Layer 8 of a small transformer language model trained on English Wikipedia (17 layers, counted from 0, width 128). Numbers have three digits each and are written without spaces.
In attention head 1, each number of a token's query is one row of weights dot the token's vector x. The head spreads its attention over the tokens so far by the softmax of query dot key.

Query weights of the head. A number n stands for (n - 500) times 0.0023.
q0: 623598711586559595621551537809258466571726592395369437506494587290416488537393530482594537679541372373525529469449410572479626632440573481494639359383661481593554497456453608464457428643623526585290356530463518555497370438572273710497539450475389408477663535469523445377453507437432500658443551494460384483494406205494561681564472399479566710509671430473442359438434503587424596522387
q1: 431476474555825500407423603309622386730500329408550386450642500523750655608513565589654479656399573655692266438375579605500425336620384579469621582582527518540497541555407577733452438513321309585519538290503388474522521458633601555722632547500467290425470276421522520570454745650500606407353504554574521352428471440645608378603539580352574383507426496608531567821399396239390647393542
q2: 534534655717417464470586289504546372727431371663654544532392497542564484514661641358522263463476347491693520487466598449328386555439397497519667444359397568454441595441491574619427463405655538509521422583471579467424551447561376377395524611424250493665336514670669494345678336521381516361549465632632532434457554583696621561673504441591396482581376327491425494415515567550709555469758
q3: 536568503554577718419462418566511285743268532493604608536351405583423352465586674629296515631575531290474534438486435332514285451476500624475662440565095435412444342567386222778340523313452586436595444709317410551283486480383507392567618529291522552466465439410677575424510372517586352403559620490527580694508565496258395624600541342596452563651422452351461455524335525419610263337520
q4: 397705262517419497553607513581535549374636440555500450625510430650296349500304381617554683444437812475602550406461530463610386555322620411374460521500365587474360457631384528414667641564483549352482561416658788607563416388432415485369539614530636673395615560673521546630611742523384229434503478435629636529549525575465461344390409519554527542605631600474672386670415661579539545512409
q5: 405514409500536330366537444492467484346545514218232357554431522520340531504352722465618603618298334454461657535411433685680500432619421304423438317517458415603380479509436619432539611486611497465558465381464611454288472574529604618390590582518563395470792764486774437607563633432456280690476715312364396573345363366629749351260620572510619408507489518562340404618514514691633664541378
q6: 576468560593507543404559727333369450618516506583384620491533389515441330455312459641464354449294658458399323303478481477494540544572536602468238547448636500412397445589608449258574650416556506443528571528438522649350378410412358349635551590661673490549535789455572471494497469562500493594718571628607562560547698726520563624304324515227510534588513679513541512590669338489492497506524
q7: 432525465375490710315427607203562581431350531545633372446455546651540500582569391641586535550459451618484417874537576538506285534561292405409528284440357647282521535514512380436567433521741622491580442622541404547507525461599512428392376438519349721419351638569336441355557245521524432421488476521375593476414587555576387420708410491566349436638448523568581463446472494550381494559397
q8: 725577425617579484517437432479523449472478562567529596492590480449632390396494672671547425381447347427576428550743575563560465346638667569278562377459681422491539397287521549553396428482617549534380483518526458453539503690415430500530579550447519272521416594627285365557535366467518338325686210527430658469646527427314446535506539448363541600643359542341521563405340378437526500616666
q9: 544261455539414758591393578466548551539357497651611563527443503416367337436475352497530569487555484408265406546548543407159537551509591442516576480451535709363443382471666431391479673465617428523327575412500497676582543475613494457398410479480527368447401592526406542578621511459494510813554529329724430747332484350298394596544474351572417497267604564693358446309452362559431554448586
q10: 484582436680295637537437687433334640396464471470530685434519382403657589484514518410507343532674406388291339435698583423329555409517674752403591368308479709652567598712552542473373565559471553422536692413396548469598634492621347487436462402504461455397484350511631432530373406430528589801409387591713239385542376419303357811575459487590600398443678496330215563524507554504385668513689
q11: 401357479567510576563590506426641479490417490430573744494537421540512554661602729391569634503485277576641274568595458654544393456787572469548624383476573486594469584606605490282670411724602571598500397528569704403510607223556434423308452445513519304512521670420534548693521382267407576487737529462445398489402506500591665507457562569506457531424510533528398275355531659598500444440584
q12: 771633480376342510564446743471539601494382422745668407483487435557536494785437497506700459364559461465598424317482419399497316378449546646488538555684417495463588563467425480520448586521471477697421477388538383544445588563373328541604563590387346445580298489609487593399533645446798455363600340527507545534385571473493511528510397325428433512567490429549404503386256481468570570331441
q13: 453607637406361497405611464715575645611406702567591692518625467487490169376387568399390510665374402503480604490388303483551758475579529462360334452475390483526510539471465594704500476639497527368532596693476569531524713577370510578500434358575602365488659412330493396436547422547491644838605431471454350558466366423517679467507474567585698618596658375494474357497420487366523420352316
q14: 436449657621653523581224513374487441299586730441371462608616541472472503611454639353614526497591685650555442516603580481615509469633633452462719293567446367622600548631411486479565395543444595611627515466592675636347481514552503713641347289308358576479628439414462269544555410345592566410543504590404617500537674600547571591417398599555556509650645536387525531411512439471719519520605
q15: 510360476428603522480454145504439587265871366377354465431519543545345468374622579489459614547503616449452693573383649430623414475500508394493476500366511484511581387587556415484588396556559621468428394324419611527617547492662657372141539382642522541466633814486736486477434496265486425428584589553527821516352493397656715717331541486563545553404459579425539267563479799586856437516541
q16: 462436425503484417509450529594395500600461542426436309202403459562450519715519638578510628439601356424596462745519331698400580702525565471532564483629590570516598695474519424538593411682682581615432375321437609344665477514681573557433579345513356497469416686361448539362497616403369627530374410478368480625531377323548685615295459337534586285513761497506519509422525493581358642549573
q17: 397433289666446584663497362447292454306489627423478470429544354456390747461309556418522381539400568270453474500302464421479513486417456538553258474460307512486497450279510669614599673476522418609383584418668394631478482726626217418531376558571449375453565859574386595306372523551476485456472472334641334574664527659672562464397630616575653479510485672503637510732580693379219586629513
q18: 535506394509433614320491560618516622548551407450478606445382456477352488304393420184363238527585552435369360255476413509500589494430453548674503497480441539535482476489694258503631459416555433616364417596308442463534542423665577606471596533584464444514481659518577574533394757442425778513322503564532268606572457594598427591444541506506472553544488494710583544535544452415582477476508
q19: 698551434673425686548525481489604633526394516457563373576473450383441427385463510487569608484382562497405644399670448644369521600537489517295514443427408436623453452514453548639605295494286678277457562394694410436463409446418427714582343410429392560573618547699620484402574615428416417534516554497517497546557479560652511546600412548441500506708556400465541093478271412485192550612597
q20: 522486433558483610487503383552410665479370428422386596318539409685467605350745636641287388405503463510566500302534379486617487637306585415287211672588616607557439445589457639470519580640377421486591535593471530438364642450339781360466441354407364454228626558521651442599500619613450571500453519540459504424460618591493692479596461378345779373409592621442432510570403732305488778534603
q21: 521461457503587503543522474542658612448718601226510398575459524362621619425554406602270367597512576361590458626426619313325469695417408439647580503618221361292529438482424573532333639494580430500489419506518374531520497606523348427593462503362425714385450375464521386388584496551550433308573306545595477363641644634390458580656552616758399510484415571503844561487481408604481532351500
q22: 366470472256384474456430422526576485325417425457560503513477282585592434518441340416412610610487481398503565438489514475422394527481503490500297529466629592505633394309519654623410524492546479610436538559521615676404355565508374591364636470458500647487440575583545439312452515678492491599454550443473543601614431369321335537549478565609557568508368394596354570489342410503355519386482
q23: 717645448447339548555473481554484595388512478641494600494445520449467488547425451319516478352524422415573401500436572320524565579503315541460448474512574557332357475419527447547526470699439509722507597515734527373565469740481506434485460393541631374405456798422557645341485770750632497360482462464523240613487559640631511472639621517428474646595632632644549621581573503673279394544474
q24: 462449416355575490391534313254466652635619352727427486350416456711606617511618410613546353605534537509605373441509471549462555343478500549574646736687570399497525390373528613542572527466414694459215541365407460405490565572510490509598527751545298540439510616490276494446475486594466490433500381491555602518381497667568545454533456765562464469358470400440727390469402402200431597483315
q25: 533440593427577481361506427518436553482488727588626396334513500620418736441328557576506426650391468337389445445476393562521532556420589487482440332532455640545482701801465735582582545550388433470590586412266322483446442469485530516542529555570438384462342698603542494556451608594488378386485642479601444363746396625615461448424639440523534444625481682386479405439625454607277462505491
q26: 592648456395363511636408453614641463377518671492508449444557483517373453670563345595615578252610528562433423632643727604458583422659414713660335314479410247575617496341700380684327604504511547554608370514503325586413551516541518642279454737577373549521311656631574547365531358521504478496638451504586663680592386365343356349557400531713272436754342500428414493461422584281905401490585
q27: 485624613507486521329598385547652649651416608483350370638538364669402556430367360666387493557462539684414450537427561600467506467480318488540504690548256304342309551627399493507403618386345522500548580487425545331687497489321556347457522613331646517394540538604489611466645635663497389528566368339569675704613603609610406274399438500584580362523598542606757579581592442393268332422329
q28: 564522375288481361671435455513386572258697634562438436473465374457391570496460530425538489482447280475371500541522661648609376373562685331399397375383548494719657560383550500609587464504500465456661572402601644419383504295607607543654420466635666523539548698496959511732472391525352377644627683263512527364394454478681565568179316566439557653427531577529537431263391500330973620683637
q29: 582440481530622548481688326400503488273440453590483396552313790420409339533384533420476710421456474560541578574493698480377227640386470550523463503478421384327644322431403411579776231548582525533577350419596545522490460530418451390651397446366564680436496470440496533407497406490394613486604455367414687364433611428401446646638649500551418650510624441293665559442324446765346448524362
q30: 458556480615494500392696255432552681441543391497622400545793500446636329449351349428563462383415464371661636541497525494497533667554374442463527403583515384491655519492461520701561513503554658518486452482350488526487459420538524456610526584656313558432749619543321441615390527292515484464624410579667471500598299327362721481671532465369449576613487587390463485581409635602316482611334
q31: 531678614557487468320711576667358477415491623474425530600565468455644475493551512380497609553244558500558547656522459449543605586240394586710538418479516385580611456466388396615532400509481477656611315641544585309648361577686584542407376477415496392419606372456483472623386633418491565543310447604500381531265410478517559545487576294624610488376812412537512451430395551514299512553598
q32: 537347438546450449475531573423643508515572503437413647529370428648641643494508656506459438520596562508530481429460608527441472514293575503613458637591740462278574304549329268475421457607434476630471398542505394475470556533648580402483342524491570554508607418549525520273328386556449479558534513545497461519384614557503452521494656296469488574369575494658428551657392568622169440417637
q33: 620562461639539629575405734504562365517670597644428549433399401657341442546507348483642436445612588592372411528620616617429444660507574571510408540556455400517483496385493404688610848645582506590654292578461470549820388625589466348456608469339366710477477779371556673503350379385618529500551360629691272550709630640460545358775277480507343592421583540596538731513554366599521551481556
q34: 485700566302401433600557578391306443646613549523500702521507438328339503458484217503431533474387465390483614490573425748383488516472617419461658364404474446602513617578531462538675586459487500400482518569554662515422605645308484575280503541529750473658546529351309323623522609582403416422569630576570613285551550510445686605237611448656343405529470705388371411456605579566277598477360
q35: 576628607566496435507561671504606667486597434529486459560489494614405538599490552472298571369375554536532556648524468628456261469381531401493500507570742576411452553444285470361532308746457477524508446473691674424660423797347655509510337324437504247437640217458437479413523659588601489602361453633519454546757560671636602419330305493356468235490759529479621432332398651393339558317389
q36: 515581392455465491511357551471512510681376534576775579410606640367368506580467475562552483486508713575457446491450491301602400445451595415489563450594576429406553599576667539530442377522462581660494627387303462594494554471468564457628392536367333576627231388783439579453554457566486381441401563406460512484438441450488365526538529421516332572489453681467576431415481563593376539389399
q37: 375542588222657324592414664333579427405546638680548465653602536519570184486585409612473340357469525506617458556426516670595394526388441398690616575562663435442561569532402441553524396560379397643446569299509582516349533540574516282439385568720323357472681566615518542555444660665509449637538507494479533457397425596590695487469346610330544295448378405733571647494490414280446545550531
q38: 539451415710467632623554441489617691484405556653330496518469644626468506479392555632517557753602481636503385404374550306640581420123393564474351654372500534381526295339516521627414493287456543558540394388570532509730477640634403657564339553549524558466376556569591539293387489287579527435427584535486373583604372484455496560524639377450631615613588466668396487582455470254337513520623
q39: 572575717335606259510483648488425630489600619615589612379586513469503546371413279500408602486582472676427458409373308617671644605231415388550401530473814409627331753551441401531580637434633370336444328490563521415752685532430454615348385419532470466514496618496358386557593555479580622462402701507353427508674359532451735478530253450600504451394875671383586423587715536496534609660432
q40: 535351444491350677376427512371500445380646488311488545377435464486325438569540309521341418616418459418607260582544434521404614644436557641545457582335506505612523509428500554396422299343626569500364585564497650517487579524537358409376702565518605435337523777590378479503563448442596525475354456518552322550478477529671451585478431449480790477441447726568396468483347545660397430564514
q41: 413637470567386659539537542545217601529567359467493552500400650420547402395556525455735275392533491591454295519686448605447463475484670560401592466281634578453469445460522531407399435587503583471543506475506602461517529468624598688522339401719361360448389308609531481619552403357571635638338511444369575256460512497483455624656658629589391506358510533345287475481431497828641328554316
q42: 453546555387371366642508570610517522608543589587413451399618569474679420479539492557351657428485382531497391454540579525466588513563445522432425291592334425595648484403599359698500569573428545497578458579540464567373658427439473421553382507625402534487441357519558465410479424610510539557400563513526539580651500447340592547435290454692414503582696425535572584273511432331679518461414
q43: 740524614329575387359433292340603387455605484529513343697741466488650580753504375484255384673369563316620478323432369620623504500512298410520468602585573426380504660471280630364428496595296413440365448358598480477326652897205367453572513485336456360527363514476339423678547544753638487278274277512355446496624430504637510289606575797367554416588361492532496512484420804125220615728324
q44: 389516590597637620391527497449322471516597403740510517503412423410470296456361478286369462484461700710484533494509443586616491638479327600506465628449795500451497431649430503321582347637542526512344491625340539506641557584433500578365543350648530292357717440547218413573539544561403471605396304546547657472606440571391394599445507503488645466509633451410637485630463399571478418525335
q45: 490505517460524577622477455420422461566550556483574531400288444610469584390492518591427449684596469615546449500456527457546409303544524517481597503358463505453474631557431571626587379606391303403532568495399421445342444530364581670471455563433590420627537650590583540384398382567541371561694473433491581430522454573643463527610427458454505321497431423495476267495419414421522619351382
q46: 415390394652429572328369399640485260310590441572536574348410532440386561311453411643489444428526483346571589479520441592567814429463336552403458464797407557694619462481507633545461437500564352359538357611677560438431647372574524688510825560423500406470530695410637493410692444450433561493487450706642164523329500340639460458421405351417561422554525633558321439426507580496570537670696
q47: 360411521637607457470441510448654308442395590391530617497513570485593469416438573593503490554548361482885329468437581510665585375509442491586677537719579405528381580609302599586494575667349494452436429447610534482410619496392390619478503653368365457399403460359346487405576493453611315259534185544528386461658582425348298337593339425334661559355490517364433522389519384518458566477491
q48: 308644471600528471477557258376435264327665227575536504459439456743423657549467438444694553579448456399341493444425594623755470524456337518642508760595428455517338288630216728519635559513475513517527554530529407503547315589630544629480529606479741468665489484635522596298685556688577450471275523608533528336493563591675415416443575565603610507405525586507493355537473465390586537515240
q49: 487450536480648425574378556451471466631388508396642467474610492365609583558597697413472571578471535474577575401481334722660468628495484498497534400614694376580486590520384473382372384356563357442413443497451519537336492544434608415621410495542449532577606427506491467378513524557432350383497453492560794506535444489556575418459346445406520516280462523566492344303653432455709606488574
q50: 580396477433581371335630504563382407333708609383569285519500618488577648509464496643270296649326484543530723504373332743736751504305208548584486465758695573541373483451492736744558358630633361583666535768718762476430361622295784660471348534798394261476532382567312280609356618557480530404415379476513487597452484598663612092387419418400719349599522578583637496520263568291312451656465
q51: 492554405426430535407470571388545511378449546527550512487441430579685649599604463603541413514600387481451436454567517616749584581403433515483380542476446495511645471439538370448405352448529640528500445453204303430637468637488306399520467606466257476492457555765396619394462444566500362604508490606512477528542522349476304387665536393533596478332462600520486606484489621490578392675463
q52: 337417483578442494508613719531547456512566395565292567410578495503468647562390565500570573565477619523567615488529596415500543407462551540383467513287539557488567458631439643419634589543292702574358547474561589554400452540405382625432478405374669559560510365488404494517331711622379429397424507445561262493544594477753280622320394531422675564450618568400731614607550434452557401383469
q53: 452431299696564521391364567527374644394467380479410479312552543394368471649532576513591463539635580535741656614343436588497484545387384485646430476421744688520682600479455578489491458738575537747368610300596612582618400381568516432591567419463648345462482313520632401457468550523651640590510415458736405328510541529504461561610458662526804487480562672582451562766467466617264532604581
q54: 602747460620603540241632539446508421283353663231593454543492443702523596686264427465611405623327383328536450421439782555696355473617504621554457516585550348454447449590417674680489504436643281562470571334475519684443672696429626572481670634594458351196483312601321473417441942609380572610375470583462548307459493298549387220262576365519688523485468596285461523721470586385408636517449
q55: 285645459509548409447543522485523602386434282641736510310415257418475478517476519497490490628611512509474695356571484584697431537546226640472580596671566423392717538353411440364482476368519491325497381518341543545662599581461378497556621480360416628494442404585263456532425479405640441384494281481623574444433322348567400532408460470688455441370366435559359444460457382547388534435393
q56: 445532507507355408677344586409608536468351536548847550253426464466438437776545843532645366560652441547355363651622557435396347476503520475532528615470362457497319357551472515485417386396686708712465497514311246557690317368453521427413382564536243533490373416732420426599619450562648511590659369424619569531354592423380296493345512403558321479370320312591383472431594453545644625345473
q57: 299561416339484546310559494440314473497586648537597445388697418562566649465463487671526438427567494685605647454431474497650549575425504363372450547460615332494547697514463732458458360372289420446429503619482720214366354608470662554563479448445264520540490453529431401542525476553367374345550313588348418603402482491602673699600548530478526258538483510373771422509456494529412519400443
q58: 400447585418545510568405484485451648469447462620383544486611428382512318408561481371414449441648640583526296586509563299418446696656373584513517628613484541383525516517618159378439460506519453429479428717488479664362750479583559592392483378481719425539384411547335472541392520460564536766445444384463429722632584343454298586715658359600410463497526318528525546485423380618679512517633
q59: 535358544446497577573506413538428619488503688321531670612664497494564318445532592524315676512545431551549405506462317415341489582442332466494523353491399601398360470484500503423475627607610564500444393593372489472438677634448394431521424524362313441497662594390446364514360500497684525506666623590548561326399429535446618667457374360669521453512534346297402471376316343452542328431621
q60: 458418327789376563544354432268609576539436404637385577520567402617444335473407539446464544394405417476325614580458604405410278486559355459532326493412461559381584597343697242596650561455390520535516392503397572551578500516788430424296656523245345574752403266529902621527643434472528574657528504605746489437508602248402425613474533426692460601353655596433475678528580558610648437551658
q61: 569339527408358497452488532452470471430617494543602582410480462689460765414485503516555481421476417374238625429260455419534603401583546477484500769545421544463342341446570659575592493638451556531311570531544448629397500713477647449241260684424550638512459382329517409447509428706335621556506511556394409633407467491577478394414456420601490457622625648475475472384593417233500398500742
q62: 305394315767471503665506484387493573506509494523520439391405342564402450500403625560619702647518274479253450526506582497482515586534610352469416540503409445466444459520473420337497654518532485481674578564600403539480459376744469548534560520430716621416295479424527544398455257320497237553528676494534500410470368478387618570304702521527536485652484304382459522415605341733690525536624
q63: 493495510525478491544297583490705424368560505597537647452480495540511427374542530561729598554448574645503368492443655469431353422575519619508430422495612531215460475495389412269382509545461576440764417524436452430454461457536500539573515502230738449531515450508456451457469458527630435566692485599615444470494537492428481522577431526524444658335455540622437449564521628653438422427355

Each question shows a short text with each token's key, already scaled and adjusted for position as the last token sees it. A number n stands for (n - 500) times 0.00052.

Then comes the last token's vector x. A number n stands for (n - 500) times 0.0081.

0 "°": 495723473502488436422446500314360611528527496334480424485600606541420475569576483491403326597456366388554570532666507638476335506697558375524575486591689475473539553503547566329530187507409337
1 "38": 447769481410435369362464463371288536596570594385450319404548549547387417589649518492491385479451383499523484602691453634412386623574405437459617514644551468549503532450616567407566201404510482
2 "′": 440766464464505330295485473304397615519544516345426295413583562523393454595653491512494417470452345491553505595597408598345471627539505470384518595519566444586498539461668608391474207439444465
3 "54": 469713476387471333391464513354296558568572615391454310354553482576359429563640575520470391456504347507525472607655430576365386638536411493450634477617552445578564481445627555438563186436516489
4 "″": 438704493463503315301422538315385656524573493296419398378536540529424479598624509531499416409471317464579458614605443623389457559539486506347532577454562453578481591433668644417486200426472410
x: 425473287321550521596700447533393287540689433475662441415465264568377464633648611621629688302399378678288438518412597458637540626422514437443645446439282440563345480757772668350556396416448429472443390589641519331500346452550429522632532452512493331495783363683449767598458411434343646529450526567173375567613368594419297448408344516432607423598255538467566539479429748473334608448302
Which two tokens does the last token look at most, in order? 4 "″", 2 "′"

0 "°": 496667480502491452441460500360395584521520497375485443489576580531440481552557487493427369573467400416541553524625505604482376504648544406518557489569642481480529540502535549371523264506431377
1 "E": 451647513451427400427518534388353513549571559403476378441613549579356469563640565526455402505470380492531493537613495574452394592544460430535575444567551503538557511472595536457592284427451463
2 " |": 446648501402468393434517509414331578559557524409496393462554574547317483614650485528453408504515411531558459527583472600465390538491445425527592449572522522553558538504640544425573319436527430
3 "\n": 471609484441475413456476560366352515574544502335432402475588475583379546591616476547435444517471397492588512536615435521455414531505484460499607430586568520534491507526615530439579238414464446
4 "|": 488598469412525453445522522373267624537548479455500412474500580490351491625613491512459428499497430514598446543569495560471350527423466449558620482538558519510498561492664471421561300460548399
x: 336471370405533503590719414554427350519721454535447482397466326655297584484647563516477453253482535587445389376383398617690362611563527442569712615554667484801360532593616706529557359508646470627570460507545675492544501335558300539511366475463477537343952662675560493417490359567430683489482643461217384355558259388354401412310423611511636339809358434574592481465395677485413467431349
Which token does the last token look at most, and with what share of its attention? 0 "°", with about 60%

0 "\n\n": 479716467494482436457448517328351598527521490316476417497608578542419485568575472523385330597452374394552567537668490624469345491676559367520583460605684474471522555519553552338538190479405351
1 "Born": 593756494439485475334462503294333699486493475328529343519558512441408384481547502484505431488497416352528488588647513647435450510516516485486561622529731489508511622453569547408469162437460433
2 " around": 513726509460483395368513507337279647507554507384475396495612599522386495566625491490500395504507317449602459547599471635402297578522496399579600529603643435521534601486642524422522190498493353
3 " 16": 551720467488478383374449512374359618532583520311499385445573580538453430546651552518520362437502333492580454590609512614341291638571424419521679561599550360565571544512622519435528218467535415
4 "64": 478740469425515381369464464348298570533624521373474384442539549512446402595681533564486323464505379498564476538623512630366404608541401394462635559647554414565527573529604475444554173423553455
x: 528649390403639523589767462654451334594626494588628485366460411509528652627671592616507542192311339737480270378447497516629351714410359599490729362633461456660207494589611677546590430415626548534417594570520663513378563348411309602443425338445513442432804442701545506521594299338277595661399556440307395544607351454468398401357394591537508402669310424566497626542405675402350585333377
To which token does the last token give the most attention? 1 "Born"

0 "1": 486775452504480426410439492305324636523525489320475404490612620555413464574586483509401291610448361377548576529700510653463303509720544349528607490617699475463537558504549557300533142482397345
1 "°": 489775521449471326308453494243330589531596606307449373432552572513315432570693508436488385493530281503613452552632440679438377598585508434486545536557667495601513608468605614408526150541465315
2 "S": 330716529429477321415516597350199527591618553366355346390656564557317449649714604544443351467478310475612501550620441594393395629568401361518586407639562538607532527482592525481605198439480399
3 " 14": 446768502476471310339414515323293598568626595307371303413557579596366421569675544544453408442410328460570516623617436591303293631562390418472677502643559430568520528435641569414549220474508444
4 "1": 426808483444464296313429515334217518549611581376381341441530578571346415595675536522468343458516340510573446525647483616382352591550355431483665491674564461619533568473569562452588167422513454
x: 567449326382578505511698555606526370582643488703525481443404385578478580530649613567514556295592354655355286484504593398659310569465445599515712425543476568813287511588616734540657320496583428675431549639621655440479561444452278542544399394537488484388825402680604494530643284432305662663537675579281356478644237499414351396357467538529538419584175482527506576661392626377320528362329
To which token does the last token give the most attention? 1 "°"

0 "4": 481764462497484425410440491308322634523524489319480402492612619553413462571586481517399298611448364372549587532697508659466304507717549346527604490625701474465532557504548553304534145486398341
1 "°": 488762542447475313297452486254342595525592612313461371433542571516326427555700514436499393492529287502618459551637443694453384594587504436477549528555664480593519614469603616413523141544464324
2 "S": 330705546426478314407518594360203532590615559373364344392649557560326445642721608545453360464475312476617501551624444602407402628570399364511589395639560522601536528489590525487606187437479404
3 " 14": 444760520474471302332415514336300605567623604315377298411550573600377416562679548544462418439406329461573516623618437594313297631565385421465683495644550412563523530438639570419549217472509454
4 "1": 425799497440463288308432515343222522548610588385386339440524572574354413591679539520476350455515341514578442523647484616392356590554353432479667483674559446615536570478567563457591163421513461
x: 570447346377579494517702548622531368577642488706531473448395384575483578533641606565506568298599348643361290493510606396651300576467440598516709421538477565812282514585624730526653308490595432673428558642615661435463559444448276538528402401542496479393813407688599491521646288436290655674543684573274355475641235497427343397360468529534539413586176482525498573655400627392325530365324
Which token does the last token look at most, and with what share of its attention? 1 "°", with about 50%

0 " 1": 488744461504487442416446495328351627518521482347481410492597607544426466571571489501407316598448373391541560534676519632463321502694544369521591487595674464463537548509549558323527188489412356
1 ".": 458713514428458321451482526357265505597578545319416341467621534599324519608660483525402395525512371542620473571635446568390384568536466396470598427610560439574492563526637523441625200429473401
2 "9": 460756493460491417374440468323202626534540541370457364471517588536374428598673445536477378458461386458609486555629454593390368583498399449484643521648548443572470524470572501430573178430547424
3 " |": 473719482426478369407457481351236630555555513407496397490540587542257451663704458543475363501540401559600440527606473658422378560454457403526641446595557495559525552553649509429586212454539395
4 " 0": 474816417544518391341425481321330632528564564372395418431590571509433404570615536491560433495447347526545424547650460543320342593459467467472647536542585377545482550511627535367488181427524483
x: 580368390376648502658730413649466480616705533594468573414412290564341545581674614499558560240397342566437332380507526435632394586534517540602722522370497546739460506714452654628672376373581349628513427507815687574477531354413321572550519422326553452502817351655474489583607390524322564710426674460255483417632317570346390368455372541584585324707336514520524630532438754406412536368323
To which token does the last token give the most attention? 4 " 0"

0 "0": 486720464505483433425453491347359607519523498358477423492586595549430466561571483506419333586456392404544561525662510622466339513678532377518589488599654477477527544508546543344532216487419375
1 ".": 471681526460454303423471504380287484598570554366424380485583527595341492585651493505440411538508388544592493558640453614413411556554467399476614424630596459540484564536612531445605227448464424
2 "1": 481772470507491376348431461339259568530544562424438395488494556538376408558628481486527382495489377506560475520648464622405398571530412456501649518634592461552483555495526532434531212438520475
3 "%": 527731600544459432414368476301330563576444523372466490518486561503429461544561500476553386561405359444463567578649421630431405583527514497467563609597653458454455558434584552351486192470431440
4 " |": 450678507443489346400457493423252603590559530427493405505557578536276490632668489549517393512538400563552458544605471679473410545468445374528614440608568519543536559545621512415573230466514437
x: 404511322443563531634662476596468350516654410530588570458459328573458504595669400581581533241495354535380351401415565525655324483559605476701621533543667481779346474546705664522569436371531372667602539608670625509414456263559294485487375440423551405283844497659672578415597375433271738530537665474313508380596249495331342397312392571491607301743254422528599442505365690553400562539413
Which token does the last token look at most, and with what share of its attention? 3 "%", with about 70%

0 "al": 484713483493469433447453506340338592533521483346470420496616594547416482569567488530406327585461379397542582527653510630469333499675542363534575482605685483468520549498551545339532217490401362
1 " Alliance": 491759544488470391413460516345304587537483510331503446525566551547416492477591516502440328509492382424511461576623481582414351518498422385514549559552696450511520595416586571325508163494448388
2 " 5": 451784552484489326372442493398305562535553545359442313475512568556398429523585521515450369445458380457562492551617485587359279529503410392509592583606566409575551577430584517420519227495497467
3 "=": 418734510479473283525452523464300528612575547281399343457502499566355450568549521572381343437501408501592445597603395573405365578518445353459578442617543446606517552477587504485557225452478492
4 "=": 439734483480493289543454521449307541604579528277410343471492504562356446570550507565382330449488406501599442590618381571407366580512462358475593437606558461604507557477578507484555215451484486
x: 453545409332522421606808695530481369666497439551463517382567295555407464517663518652605435227487450524418357444414429494639468496482571466627742458621587590730148547712689600511614474438567393699469609566585579507432519359516286436526436510352537520404890468508426532511540395571292548679489588492355422419696262480262323373336340480513587356758202398533522678534466568499380577425379
To which token does the last token give the most attention? 1 " Alliance"

0 " Virginia": 486702474495485453436447492335349584527515493340474417498604584529436481557561482519411334585468381395542572523657496625477341494671552374529564497599675482469518551504542545346514220495410359
1 ".": 457667512433482363453490512349292510582538566379449358461585527577332497568620464531410414540520386501595463557670426595438372519524483387495617460610590487504535566531676550422583211415486404
2 " Carter": 520654566431459442397442504294224509567512609418460344525562509567327500550552438536463418492531363418539488554601420574472362503504499410565615548635642468486558525486621557406546211449471399
3 "'": 452678462420521411445497497343218524583527561390488361421584520474350450572593486582474431541483343471570455514655456617466369563533490375573614475581665513517537541566644558471500240453470390
4 "s": 425650481439529421458467532330215583485525528424428402412530568553351446556614510551450407507485324465529447539636409573411309558512478386590595480569635488468533520453671538467539240409471414
x: 406387487340614381577777491699308386517647308446489460425379474560367479504715544601556566274501323711472354379550422332695415565503522550521660461570645450668369545653554650582529445506550367768421419666633716560587534411547330620609381571411544467407876395501641474554540391451382526552540702566281368559628300460405322560239444509449542299620244522561631519556507619403269536439232
Which two tokens does the last token look at most, in order? 0 " Virginia", 2 " Carter"

0 "1": 486772452504480427411440492307326635523525489322476405490611618554414464573585483509402293608449363379548575528698510652463305509718544351528606490616697475464536557504548556302533147482398347
1 "°": 490771521449471328310453494246332588531594605309449374432551572513317433569691508437488387493530284503612453551630441676438379597584508434486545536556665495600513607468604613409525154541465318
2 "38": 443800482434425340329418444349239520610592605378426329408541551553361397608668532493505366468472366512520496599690448669386397644577388424453635526681578462563491533465613554412573160417510480
3 "′": 442808467480488281270451466276353608527557525330405299418589567532365436607669502517501390470473324498554514590607412630318468642544493453387542607555598445595493546472669594388478161452436454
4 "54": 469745472394463297360429501330257545580590621377436309349551480587334411573652586523472369463519330518522469608669434616354384655540397471446646483643576453589565481463635551436572141440511481
x: 555602297427555522628675517596368394572657399645574471330390469600427650663666588568569580179400301745455360428445494440720394565479489581431796431545473457689299570636619765495620418384576588637414493631572512435486506427446279608455545251322618451382874397637566450562620327410270620593521669491422387470639381587362312384385515665523480484647281563576586585556421561401359451366392
Which token does the last token look at most, and with what share of its attention? 3 "′", with about 40%

0 "4": 484726467498486436423449492336348614520520491345483416493595602546426468561574484515414327595456384391542574527668507636471333506685541369523589492606672478470527549504541545332529197488413364
1 "%": 526742625507442440423378477297328563566447535337485468509495560499432460529584513485518367559412342453465559576658437648451375575556500467452549620603642449453466576408607559341502164470426425
2 " |": 448690514409469348414474496427248604583559537413501390502564569543271495634694499541484369501547388574567438544606482683479385541486429351522607443609554507550550574529643514415588212463518431
3 " 3": 412762509494524318373432486433290621570528553365411333453534564572389456525612538527515428452474388480573488602634451576362324597497383398461652511589529382578499571434560507444503193452509531
4 ".": 463670538454478303430437521409269507624583547363416356486620516617320529602649522551456420521512393554597474571623436570417403575525446389461610412617571440576497556536610520450625173437458447
x: 581513384412609568628696538662382379505600373606471413485501369510386504692715449615635440164450394652445377507379518618733349554584566475643733498526553501684394564472728720651537412411577322457417572595748682513446549359520310545431395405340613546400894480661541599461646384531305545583436589440317524404774362548421320397261545503569695398626282415429413502459389494479302507408414
Which token does the last token look at most, and with what share of its attention? 1 "%", with about 50%

0 "9": 486703472501483444429452490353362606520521492362481427491583595543435470560572482512421345581457399407544563524650507619472351508667532383515582492596646480473520542507541539348533228487423378
1 "°": 492698535463489354346458485296380576516566584363458402447530555510368440549648510445492415487518340504593455538595457640458410568562510456475522530534623481570510581474584590429514225541471363
2 "E": 454666520473422381395490516354304509563582564404458377455620534590338450578673584539463387505469369500537497532623504598442399604538440429526598435590567491537547515493598516471594223434438465
3 " |": 445662507412465352404490501393291576576575534415486390467553573562287468640676498534458400498543405550570455522586478628458394546485434420521610434592538517560557541526653540434596277446528414
4 "\n": 473616489443469386436456566342326507591554506316416394473600466601361551605632484553432439521476383498600517538628434530452410543508482451495623419602583521537485504538632527438590188407454436
x: 415468299493642472564700553553468354518675452464436449269411442598245504729613504589426570381511388678389328472388446505749531632578608408530619581446512527711450451556704650477668466567604342683443458644629622470398554329604266468403444485410453481356875612638421719566592194458361563669474521594344478386584289497405272384173554514450575461670366412382486468470398698502305492375399
Which two tokens does the last token look at most, in order? 1 "°", 0 "9"